Layer 13 of a small transformer language model trained on English Wikipedia (25 layers, counted from 0, width 64).
A neuron's activation on a vector x is GELU(weights . x + bias), where the dot is the dot product.

Input weights of the MLP neurons that the questions are about. A number n stands for (n - 500) times 0.00095.
n9 (bias -0.078): 904,496,567,430,435,684,575,675,657,372,688,660,405,312,588,549,590,896,619,425,485,597,587,304,629,421,298,688,390,394,656,399,360,734,591,344,323,838,473,402,485,309,602,564,650,470,371,406,624,532,533,344,301,593,765,697,410,310,476,856,192,347,399,233
n14 (bias -0.029): 410,428,744,418,335,742,505,488,312,449,331,397,620,620,684,532,430,384,507,601,572,388,720,566,500,673,746,645,356,359,423,538,430,373,557,555,463,735,423,547,515,283,489,535,516,313,391,531,843,335,630,835,305,398,780,413,545,518,496,424,360,352,583,624
n16 (bias -0.057): 578,289,321,360,456,635,633,626,324,590,504,428,663,437,629,606,280,454,458,514,506,833,573,468,297,620,574,745,773,473,389,419,160,523,617,544,473,530,320,401,822,347,510,249,183,316,530,513,707,485,545,428,365,443,748,368,507,498,721,518,573,474,745,670
n36 (bias -0.035): 513,371,612,367,651,519,751,474,684,579,442,452,460,536,365,373,579,308,584,667,297,647,770,497,472,406,528,525,555,455,501,575,489,526,588,402,611,461,395,385,553,552,519,540,550,360,426,571,654,427,610,532,530,444,504,544,508,468,564,471,432,628,487,692
n49 (bias -0.021): 485,497,382,399,688,578,515,495,303,501,485,576,388,517,618,655,572,375,685,486,406,471,607,564,416,656,402,498,741,308,442,451,522,710,667,522,592,579,572,442,427,458,329,527,370,447,337,433,503,607,612,300,514,581,661,527,455,466,440,512,590,491,541,523
n59 (bias -0.036): 632,381,446,397,500,623,568,612,451,395,382,633,574,656,486,573,586,399,767,462,432,518,468,446,749,508,288,589,622,348,474,583,558,437,503,285,638,449,405,468,527,472,410,586,549,515,625,488,384,281,789,412,343,491,685,552,290,499,395,530,503,510,345,532
n62 (bias -0.047): 441,439,442,524,735,381,463,712,340,667,443,395,622,596,503,524,539,312,767,766,240,556,442,483,644,353,389,413,470,460,777,769,500,720,449,312,355,386,716,429,271,547,551,594,615,269,237,476,534,347,635,540,329,753,420,692,358,400,689,566,467,315,620,359
n66 (bias -0.053): 437,488,454,308,542,721,590,336,493,325,710,434,342,409,578,688,812,614,469,460,477,601,404,334,495,405,703,445,261,509,325,589,255,542,652,420,583,660,252,464,660,227,607,589,612,485,417,710,464,459,646,730,305,285,944,407,516,563,352,632,413,657,691,324
n70 (bias -0.018): 433,340,626,385,554,543,445,561,539,351,595,575,383,439,435,561,536,421,474,518,447,610,498,458,502,569,496,378,493,576,533,360,628,606,424,686,479,491,260,609,477,633,358,536,555,488,612,473,485,528,381,494,585,449,462,558,418,440,566,513,501,605,625,301
n80 (bias -0.015): 581,579,662,386,552,559,476,445,385,463,417,601,425,516,196,435,595,571,468,450,336,542,690,452,679,470,545,637,574,606,404,553,466,615,497,396,641,504,612,535,570,511,524,535,605,442,428,672,483,259,552,676,413,638,594,334,436,572,627,261,504,403,559,583
n89 (bias -0.021): 556,468,586,385,527,534,469,619,587,496,420,509,497,411,603,517,607,477,480,748,524,304,434,570,696,357,722,591,193,424,480,409,456,717,443,342,568,400,519,573,427,563,333,468,571,524,388,498,544,520,576,524,516,498,569,637,479,647,625,555,457,608,444,509
n91 (bias -0.012): 652,501,463,450,627,613,455,535,692,509,479,375,566,373,372,404,381,492,659,796,555,574,467,533,415,509,422,567,515,704,311,454,487,591,513,464,399,529,540,667,523,432,532,334,545,551,502,613,626,358,486,628,509,473,424,456,403,506,455,568,637,487,508,509
n105 (bias -0.032): 511,475,541,594,529,504,608,516,344,549,531,613,674,543,364,450,719,455,730,625,626,570,614,428,739,503,453,584,489,622,405,446,468,538,437,373,592,548,424,515,647,537,433,630,500,444,433,416,228,477,600,536,472,404,481,523,570,512,570,575,407,458,497,340
n108 (bias -0.071): 510,406,556,344,208,382,524,725,232,465,608,628,490,607,412,647,576,647,592,627,482,677,623,248,570,306,718,406,627,668,430,961,476,683,448,468,457,513,529,706,400,24,769,533,580,577,461,689,497,496,455,672,98,462,496,583,526,230,429,541,560,302,859,294
n117 (bias -0.065): 428,645,583,351,655,558,569,335,438,408,615,650,309,252,419,440,653,579,525,693,448,667,671,505,749,456,522,607,247,794,722,475,603,813,934,431,365,511,262,676,870,342,591,550,232,144,307,834,506,47,409,434,547,352,814,408,541,538,387,438,579,590,852,640
n126 (bias -0.056): 422,493,570,551,306,630,663,547,497,502,470,537,550,596,364,635,550,547,751,431,554,606,522,461,421,510,458,712,634,564,449,442,462,582,614,559,519,440,570,450,469,503,586,483,482,515,439,462,746,504,614,516,478,574,331,599,451,500,338,629,529,357,513,534
n134 (bias -0.014): 394,560,611,557,619,528,700,521,235,478,642,595,457,373,441,476,511,474,270,370,562,486,782,507,663,372,567,507,374,705,319,754,416,519,626,506,567,410,374,431,359,159,453,424,395,532,426,781,649,435,405,437,564,603,621,692,504,444,651,461,556,457,415,579
n138 (bias 0.005): 290,499,660,461,554,524,308,566,479,449,420,500,373,470,430,454,490,515,460,642,516,679,469,591,738,570,657,345,479,409,616,487,447,455,677,592,665,498,411,487,672,539,685,267,462,400,486,646,386,413,551,341,417,449,446,486,311,478,657,591,412,337,497,710
n143 (bias -0.057): 450,431,506,613,649,444,524,490,405,431,410,316,326,555,697,462,487,536,686,633,598,621,634,602,553,497,453,546,232,551,706,462,283,633,826,337,589,604,558,316,532,465,589,260,536,622,199,464,531,548,500,309,771,345,585,454,528,327,570,349,612,499,631,454
n145 (bias -0.042): 625,594,661,483,531,351,548,667,420,324,526,527,206,625,489,616,694,582,606,362,498,513,588,588,428,495,405,582,422,738,495,574,380,619,515,510,719,547,590,435,455,520,604,605,444,505,387,387,432,443,212,408,529,473,663,743,423,705,515,606,449,570,267,519
n150 (bias 0.003): 598,447,599,661,494,677,449,447,435,503,479,591,560,562,532,570,453,580,554,536,507,576,661,380,724,370,518,501,512,588,352,501,378,487,300,434,691,645,803,526,401,580,572,252,452,577,430,382,425,548,540,664,530,434,420,574,184,449,532,625,571,367,606,657
n155 (bias -0.036): 559,437,566,384,356,697,472,435,273,357,494,435,386,617,626,619,455,756,600,438,280,570,602,287,658,399,520,499,375,157,586,709,317,336,564,403,468,532,550,650,427,402,562,649,491,462,430,571,431,611,656,601,266,592,579,431,665,546,576,523,559,473,528,461
n158 (bias 0.003): 654,407,535,509,578,478,630,573,507,427,472,471,454,375,710,555,627,584,557,530,385,565,285,537,357,552,583,571,259,570,544,502,495,473,720,463,518,525,278,534,416,530,441,623,398,342,429,520,526,517,537,488,606,316,626,384,696,275,417,699,673,570,271,415
n164 (bias -0.024): 531,420,448,502,375,648,488,463,492,396,585,492,390,544,665,561,479,657,477,486,687,420,471,588,415,470,547,457,551,516,521,493,525,548,512,481,440,645,665,534,419,544,476,506,401,419,350,522,375,523,381,533,560,512,550,562,516,406,359,672,649,410,613,556
n178 (bias -0.058): 387,493,421,390,524,809,694,551,555,480,271,613,640,792,568,443,612,834,459,506,463,619,388,482,571,374,408,423,436,202,784,585,744,634,872,478,512,382,441,408,430,246,375,535,316,401,414,616,466,446,286,750,347,527,536,747,567,227,442,494,527,560,529,346
n187 (bias -0.002): 422,489,468,464,367,634,651,582,342,591,416,522,566,469,585,547,505,332,489,542,476,385,693,502,552,496,508,680,603,322,433,572,466,647,490,309,318,653,574,430,587,416,436,750,432,513,518,581,456,225,553,458,397,332,525,622,763,658,425,300,284,411,511,543
n191 (bias -0.025): 423,593,664,514,500,597,544,651,336,585,258,542,400,433,615,499,497,613,687,535,475,505,575,578,377,415,541,440,448,656,346,421,373,485,399,473,475,589,339,469,412,480,598,544,407,525,587,534,559,465,452,510,400,472,475,602,507,601,623,484,467,554,418,455
n193 (bias -0.024): 543,209,521,469,601,629,685,552,455,724,327,408,277,451,592,387,381,597,521,465,304,449,581,385,608,679,459,529,409,422,700,423,567,599,575,362,565,514,510,444,624,565,720,562,379,458,140,535,298,409,342,641,195,504,606,435,565,344,397,611,454,320,740,515
n207 (bias -0.067): 457,410,592,368,173,632,609,298,298,466,459,304,477,404,708,639,484,877,413,659,324,723,564,250,663,508,639,469,570,399,605,671,237,575,618,488,543,823,377,616,610,553,657,479,451,295,368,564,507,370,698,572,259,440,695,338,622,575,320,456,431,586,806,913
n213 (bias -0.044): 534,427,499,492,511,584,504,445,214,598,477,505,446,488,486,675,576,418,663,629,268,580,484,596,293,461,422,430,559,327,590,537,476,402,771,486,548,521,640,532,466,334,389,538,443,364,443,624,390,477,521,622,343,500,402,575,407,637,413,541,610,434,533,465
n247 (bias -0.034): 446,637,693,689,362,487,538,572,325,379,514,563,553,434,627,787,449,629,407,555,692,571,548,456,543,394,576,394,526,516,513,586,493,520,394,517,367,646,517,429,513,514,549,470,213,232,377,805,518,459,530,408,526,580,372,675,431,468,433,681,491,369,390,474
n255 (bias -0.046): 529,338,639,506,651,604,533,381,558,460,467,601,356,451,595,635,509,380,520,724,399,432,447,499,306,545,392,615,516,451,450,379,491,586,541,720,485,638,584,297,451,444,526,581,365,484,488,585,612,461,614,454,522,427,378,630,401,469,486,460,575,416,460,275

Each question shows a token from some text and the vector x that enters the MLP there. A number n stands for (n - 500) times 0.011.

"s": 439,739,502,515,605,311,426,392,343,647,591,640,392,433,509,275,507,424,611,499,501,435,593,752,676,674,468,427,362,390,520,335,553,533,470,460,488,339,466,482,458,472,469,694,540,550,610,509,475,438,447,415,559,564,498,367,552,621,458,420,635,480,482,487
Which neuron fires most, and how strongly? n117, at about 1.9

"+": 327,522,579,574,360,590,450,585,489,585,622,489,513,550,507,351,287,625,469,441,449,415,278,735,573,518,623,274,596,608,477,386,577,444,364,689,644,336,386,541,512,622,537,497,495,470,499,527,513,635,482,538,622,472,430,470,511,511,506,613,372,388,337,511
Which neuron fires most, and how strongly? n138, at about 1.8

"{": 358,590,422,518,569,437,514,667,501,663,583,498,509,483,565,391,253,342,570,546,395,327,375,702,442,526,617,325,417,498,459,338,622,591,554,600,517,470,333,542,432,583,472,521,556,494,589,453,533,658,535,526,488,299,423,635,634,549,476,443,416,678,362,516
The two highest activations, in order: n89, n191

"ed": 389,557,456,471,646,334,488,568,625,596,568,582,440,495,466,273,406,397,559,368,303,591,525,759,573,715,431,393,722,546,490,409,579,446,432,562,570,528,476,446,576,512,456,539,525,586,525,401,554,425,447,392,452,703,543,323,508,601,432,310,547,451,507,463
Which neuron fires most, and how strongly? n49, at about 1.2

" such": 377,565,562,546,412,471,466,466,336,778,457,667,492,594,433,349,483,489,685,326,408,352,503,668,587,590,449,289,613,559,518,399,611,513,308,511,466,422,582,572,373,384,652,557,578,719,560,481,449,551,484,475,459,556,496,541,490,468,365,438,459,444,574,468
Which of these neurons fires most? n108

"l": 524,680,565,777,467,467,475,370,660,600,547,445,433,423,402,574,643,545,536,325,543,463,566,628,471,665,660,439,484,471,512,394,502,465,264,701,427,475,432,387,516,455,534,334,370,569,643,492,608,459,424,463,610,521,372,504,350,456,327,509,620,421,578,439
Which of these neurons fires most? n247

"d": 481,480,523,414,717,329,441,536,640,481,680,547,423,541,531,415,509,322,514,342,403,650,462,769,382,660,449,365,658,560,684,460,522,515,386,599,569,524,512,484,376,481,372,479,453,523,623,475,512,564,503,366,480,608,514,362,456,556,359,319,577,534,401,579
The three highest activations, in order: n49, n70, n145

"ment": 487,647,566,525,516,414,532,472,446,586,345,519,455,569,556,476,475,505,493,271,622,467,423,857,418,774,459,365,504,444,558,436,631,346,508,654,464,264,519,605,515,547,474,513,380,525,529,521,431,581,408,490,428,653,512,519,476,509,450,318,664,445,503,377
Which of these neurons fires most? n178

" he": 522,582,502,616,545,541,464,484,402,669,688,447,461,458,645,445,386,546,487,435,452,287,607,694,302,605,447,538,449,480,492,491,455,424,322,638,447,496,488,605,428,366,377,516,501,674,476,187,525,541,509,589,665,509,356,400,596,521,650,359,528,497,607,522
Which of these neurons fires most? n14

"se": 517,545,589,629,512,379,582,649,603,575,478,591,550,435,707,417,537,407,459,354,536,352,215,792,477,602,608,488,497,518,413,510,555,389,290,722,471,437,339,502,396,422,461,566,489,466,530,487,420,592,558,456,570,628,385,464,483,579,572,490,505,389,391,414
Which of these neurons fires most? n158

"\n": 420,422,514,535,370,444,512,482,520,900,445,469,474,421,579,404,525,473,532,236,393,520,592,686,526,530,383,643,543,405,431,535,428,538,432,326,488,705,562,507,396,536,717,479,438,475,448,559,431,460,504,545,566,463,533,590,551,586,454,400,485,414,463,559
Which neuron fires most, and how strongly? n187, at about 2.8

"2": 567,661,526,686,489,460,533,531,460,646,604,493,594,444,557,356,280,352,494,388,462,388,386,725,413,523,684,512,487,573,585,441,553,478,510,673,456,353,226,604,449,624,556,354,550,494,589,342,449,604,578,491,474,461,338,660,517,441,443,472,517,503,364,502
Which of these neurons fires most? n158

"ation": 455,681,557,489,649,438,405,527,544,714,552,512,462,512,486,288,292,409,473,302,412,541,444,628,382,671,406,521,692,522,531,547,556,420,581,570,506,434,304,630,415,459,531,518,598,561,554,430,736,493,393,558,482,628,380,436,407,414,494,364,641,417,483,525
Which neuron fires most, and how strongly? n91, at about 0.76

"ke": 486,722,518,600,266,529,453,577,385,530,403,456,506,520,611,554,553,555,477,258,335,467,362,743,439,668,468,391,474,430,575,470,603,381,435,688,390,533,468,520,450,495,425,735,588,502,573,385,452,599,501,497,645,457,343,421,500,586,343,524,559,456,515,601
Which of these neurons fires most? n213

"x": 403,603,537,609,529,426,581,570,536,542,592,554,534,589,465,526,414,439,533,185,547,621,445,863,525,549,572,264,584,581,515,381,589,403,335,516,459,402,467,496,548,581,528,585,491,426,442,553,419,615,603,373,441,608,525,538,390,503,379,478,448,508,373,308
The three highest activations, in order: n247, n70, n145

"\\": 397,662,430,591,510,510,426,564,489,618,733,393,421,451,488,439,300,458,622,506,443,339,475,658,479,496,528,316,558,545,307,420,498,737,444,657,533,537,385,594,385,483,519,487,541,515,545,594,715,546,448,478,541,382,268,516,389,622,462,596,431,535,390,563
Which neuron fires most, and how strongly? n91, at about 1.7

"e": 578,610,497,637,310,425,502,506,323,587,479,485,449,359,700,344,421,569,562,271,491,468,533,758,485,576,473,500,677,454,490,533,598,328,400,691,455,496,437,378,449,536,389,558,611,531,552,483,522,560,484,468,521,573,322,510,424,515,262,596,623,496,646,494
Which of these neurons fires most? n164

"le": 510,621,401,515,305,427,624,480,391,532,428,524,531,499,648,553,380,581,477,296,513,431,373,859,480,565,552,427,542,678,643,471,561,200,429,561,544,464,501,483,490,422,512,463,549,601,570,401,484,669,481,500,613,498,448,480,483,509,331,521,608,423,525,392
Which of these neurons fires most? n164

"1": 555,686,564,779,520,502,497,457,444,563,580,553,472,558,548,515,358,394,580,308,405,347,344,758,463,552,646,430,452,502,483,437,521,425,505,655,445,366,329,601,508,619,532,435,458,535,402,452,514,688,628,417,569,536,323,602,486,398,280,479,563,499,466,419
The three highest activations, in order: n158, n247, n126

"in": 457,683,575,321,440,349,456,459,462,475,542,502,512,497,425,400,505,400,472,484,371,425,428,802,546,710,570,472,600,556,548,382,639,381,527,502,767,447,439,464,457,576,380,485,574,508,641,589,475,477,639,524,348,585,358,636,514,587,354,413,548,503,317,468
Which neuron fires most, and how strongly? n59, at about 1

"c": 470,521,421,574,732,358,481,457,547,503,563,551,552,527,469,611,507,515,540,397,541,535,399,904,507,562,594,421,539,621,454,469,364,462,273,660,634,263,544,512,343,535,343,480,405,514,555,411,442,621,473,414,543,623,507,552,392,472,492,429,430,536,423,449
Which of these neurons fires most? n145

" Ba": 389,546,623,479,560,523,409,495,565,598,348,562,411,399,582,461,560,410,617,521,351,297,481,718,479,605,662,378,370,464,319,378,688,438,388,562,576,449,514,651,392,524,412,611,559,497,684,340,576,535,507,635,596,368,458,461,549,535,551,502,468,462,257,581
Which neuron fires most, and how strongly? n89, at about 2

"rm": 515,730,551,616,540,467,457,436,411,538,508,666,564,474,514,757,518,424,575,252,417,479,418,701,549,635,436,375,474,356,565,346,513,246,466,635,451,401,420,608,375,522,395,548,479,588,639,490,410,514,547,548,539,696,436,438,466,597,365,469,530,515,406,416
The three highest activations, in order: n213, n59, n49

" of": 403,489,559,441,560,621,549,534,474,674,598,499,508,336,574,332,387,402,446,402,442,333,445,617,454,779,520,381,545,542,417,363,525,512,453,702,630,612,549,426,417,329,365,522,508,520,637,549,534,661,387,630,563,543,468,587,319,552,406,310,521,454,601,534
Which of these neurons fires most? n255

"um": 443,658,490,661,610,394,491,384,695,568,486,584,520,637,434,480,446,400,550,429,609,518,378,727,399,633,458,335,511,686,496,457,617,455,342,562,545,455,509,401,354,559,636,493,434,624,625,436,716,495,414,435,557,475,419,416,349,351,464,538,502,412,485,329
Which of these neurons fires most? n255

"lic": 467,573,593,627,497,396,528,500,553,619,539,357,480,494,491,545,620,532,438,223,583,400,458,639,368,715,576,474,654,566,572,453,407,520,323,720,364,466,460,518,438,354,583,440,380,547,728,455,531,538,466,464,352,582,447,613,538,529,422,476,515,400,600,286
The three highest activations, in order: n108, n191, n126

"ra": 389,711,505,539,380,591,524,424,501,609,646,545,514,467,594,574,533,575,511,311,503,344,412,781,493,519,513,507,467,698,442,294,579,473,526,600,533,389,418,490,487,425,464,439,515,468,588,265,724,508,332,445,669,521,398,542,466,518,287,610,514,417,476,420
Which of these neurons fires most? n126

" as": 506,631,451,512,422,545,560,465,375,698,469,402,438,416,485,289,472,487,570,251,466,477,551,670,466,819,546,516,600,470,530,327,537,561,440,679,491,612,430,546,515,413,539,604,476,476,629,397,508,482,421,616,432,425,469,465,453,683,338,357,505,419,696,479
The two highest activations, in order: n14, n193

"co": 377,589,370,443,528,488,510,410,420,458,532,602,571,402,541,440,408,562,577,459,442,385,415,898,576,568,501,326,518,582,551,477,517,459,437,532,588,350,528,579,391,507,381,493,679,537,710,604,511,531,516,498,605,563,318,484,388,542,518,577,458,470,177,545
Which neuron fires most, and how strongly? n138, at about 0.52

"w": 475,645,570,506,541,464,442,554,634,540,545,471,463,413,540,292,519,470,450,542,452,529,410,823,366,654,551,433,420,520,570,326,636,399,385,656,544,473,413,598,540,597,572,475,469,576,568,337,422,511,393,406,580,362,308,492,616,476,701,324,441,549,378,617
Which of these neurons fires most? n138

" in": 485,418,559,432,499,518,401,327,427,681,518,467,515,413,440,262,438,459,673,424,361,453,567,686,509,799,559,452,616,602,458,281,512,494,375,607,591,558,438,441,406,362,531,451,640,478,631,477,568,621,504,639,465,442,573,481,462,508,390,367,615,471,564,599
Which of these neurons fires most? n14

" with": 471,472,495,556,553,563,355,534,502,749,505,506,358,549,462,265,380,504,544,359,334,414,509,556,486,693,486,350,512,605,489,280,430,581,425,571,367,530,515,606,527,396,539,453,586,558,685,384,618,545,479,614,643,444,491,444,411,662,502,276,568,516,578,576
Which of these neurons fires most? n91

"op": 367,655,556,621,381,458,466,567,551,534,496,472,581,498,466,420,519,560,517,250,539,464,506,735,607,569,530,246,714,480,466,481,525,527,378,619,413,480,480,539,427,455,633,561,451,660,701,517,543,558,418,427,434,580,311,672,362,547,355,522,369,479,331,385
Which of these neurons fires most? n247

" f": 358,636,570,690,654,369,298,507,578,662,564,496,513,468,591,411,472,394,589,363,446,434,582,610,525,617,617,495,564,568,372,427,355,378,385,635,469,561,472,563,357,359,448,532,505,590,567,207,419,457,694,538,377,493,491,510,384,497,550,450,630,514,605,532
The two highest activations, in order: n150, n191

" being": 507,557,394,616,593,601,513,410,501,781,546,393,514,411,557,349,417,362,592,278,483,387,524,652,500,722,537,474,598,440,538,388,371,516,438,559,410,486,432,571,550,302,448,655,543,644,606,292,458,441,596,499,541,597,452,448,481,617,463,368,518,512,609,395
Which of these neurons fires most? n187

"f": 381,667,553,625,312,463,403,650,532,465,601,447,661,483,486,500,540,504,499,254,483,416,437,722,452,507,673,443,626,674,504,401,409,531,383,657,426,471,463,512,393,473,468,437,456,598,615,444,365,540,569,441,542,601,416,680,290,442,290,498,604,482,558,542
The two highest activations, in order: n247, n126

"}": 313,557,374,635,665,379,559,543,605,780,527,526,623,516,470,481,238,412,536,455,301,501,527,682,562,555,580,386,447,498,513,235,520,439,514,543,487,446,336,555,478,602,541,586,494,532,531,345,494,513,470,483,513,588,374,660,468,475,559,405,541,544,380,497
The two highest activations, in order: n62, n191

"ame": 469,658,427,443,654,446,506,483,623,619,391,587,453,612,430,370,468,403,487,423,276,510,480,721,568,648,572,246,612,464,502,377,639,441,552,432,605,513,385,449,467,489,527,645,754,597,605,464,607,494,488,410,512,554,440,424,443,516,468,418,414,471,239,557
Which of these neurons fires most? n36

" co": 389,483,494,570,467,509,278,406,342,631,555,539,480,495,598,495,518,551,679,377,492,540,590,635,625,663,570,379,625,442,288,474,369,465,247,630,516,461,467,549,402,412,553,422,552,724,697,282,557,633,491,483,493,465,425,461,452,461,468,565,599,498,535,447
The two highest activations, in order: n150, n191

" a": 444,437,475,583,458,426,404,487,337,724,561,518,487,385,599,400,582,441,663,244,371,501,448,610,551,685,549,534,631,577,357,392,400,464,396,601,505,354,437,459,509,380,459,630,631,508,627,380,542,711,575,581,498,418,635,378,507,568,354,552,526,545,566,389
The three highest activations, in order: n66, n49, n16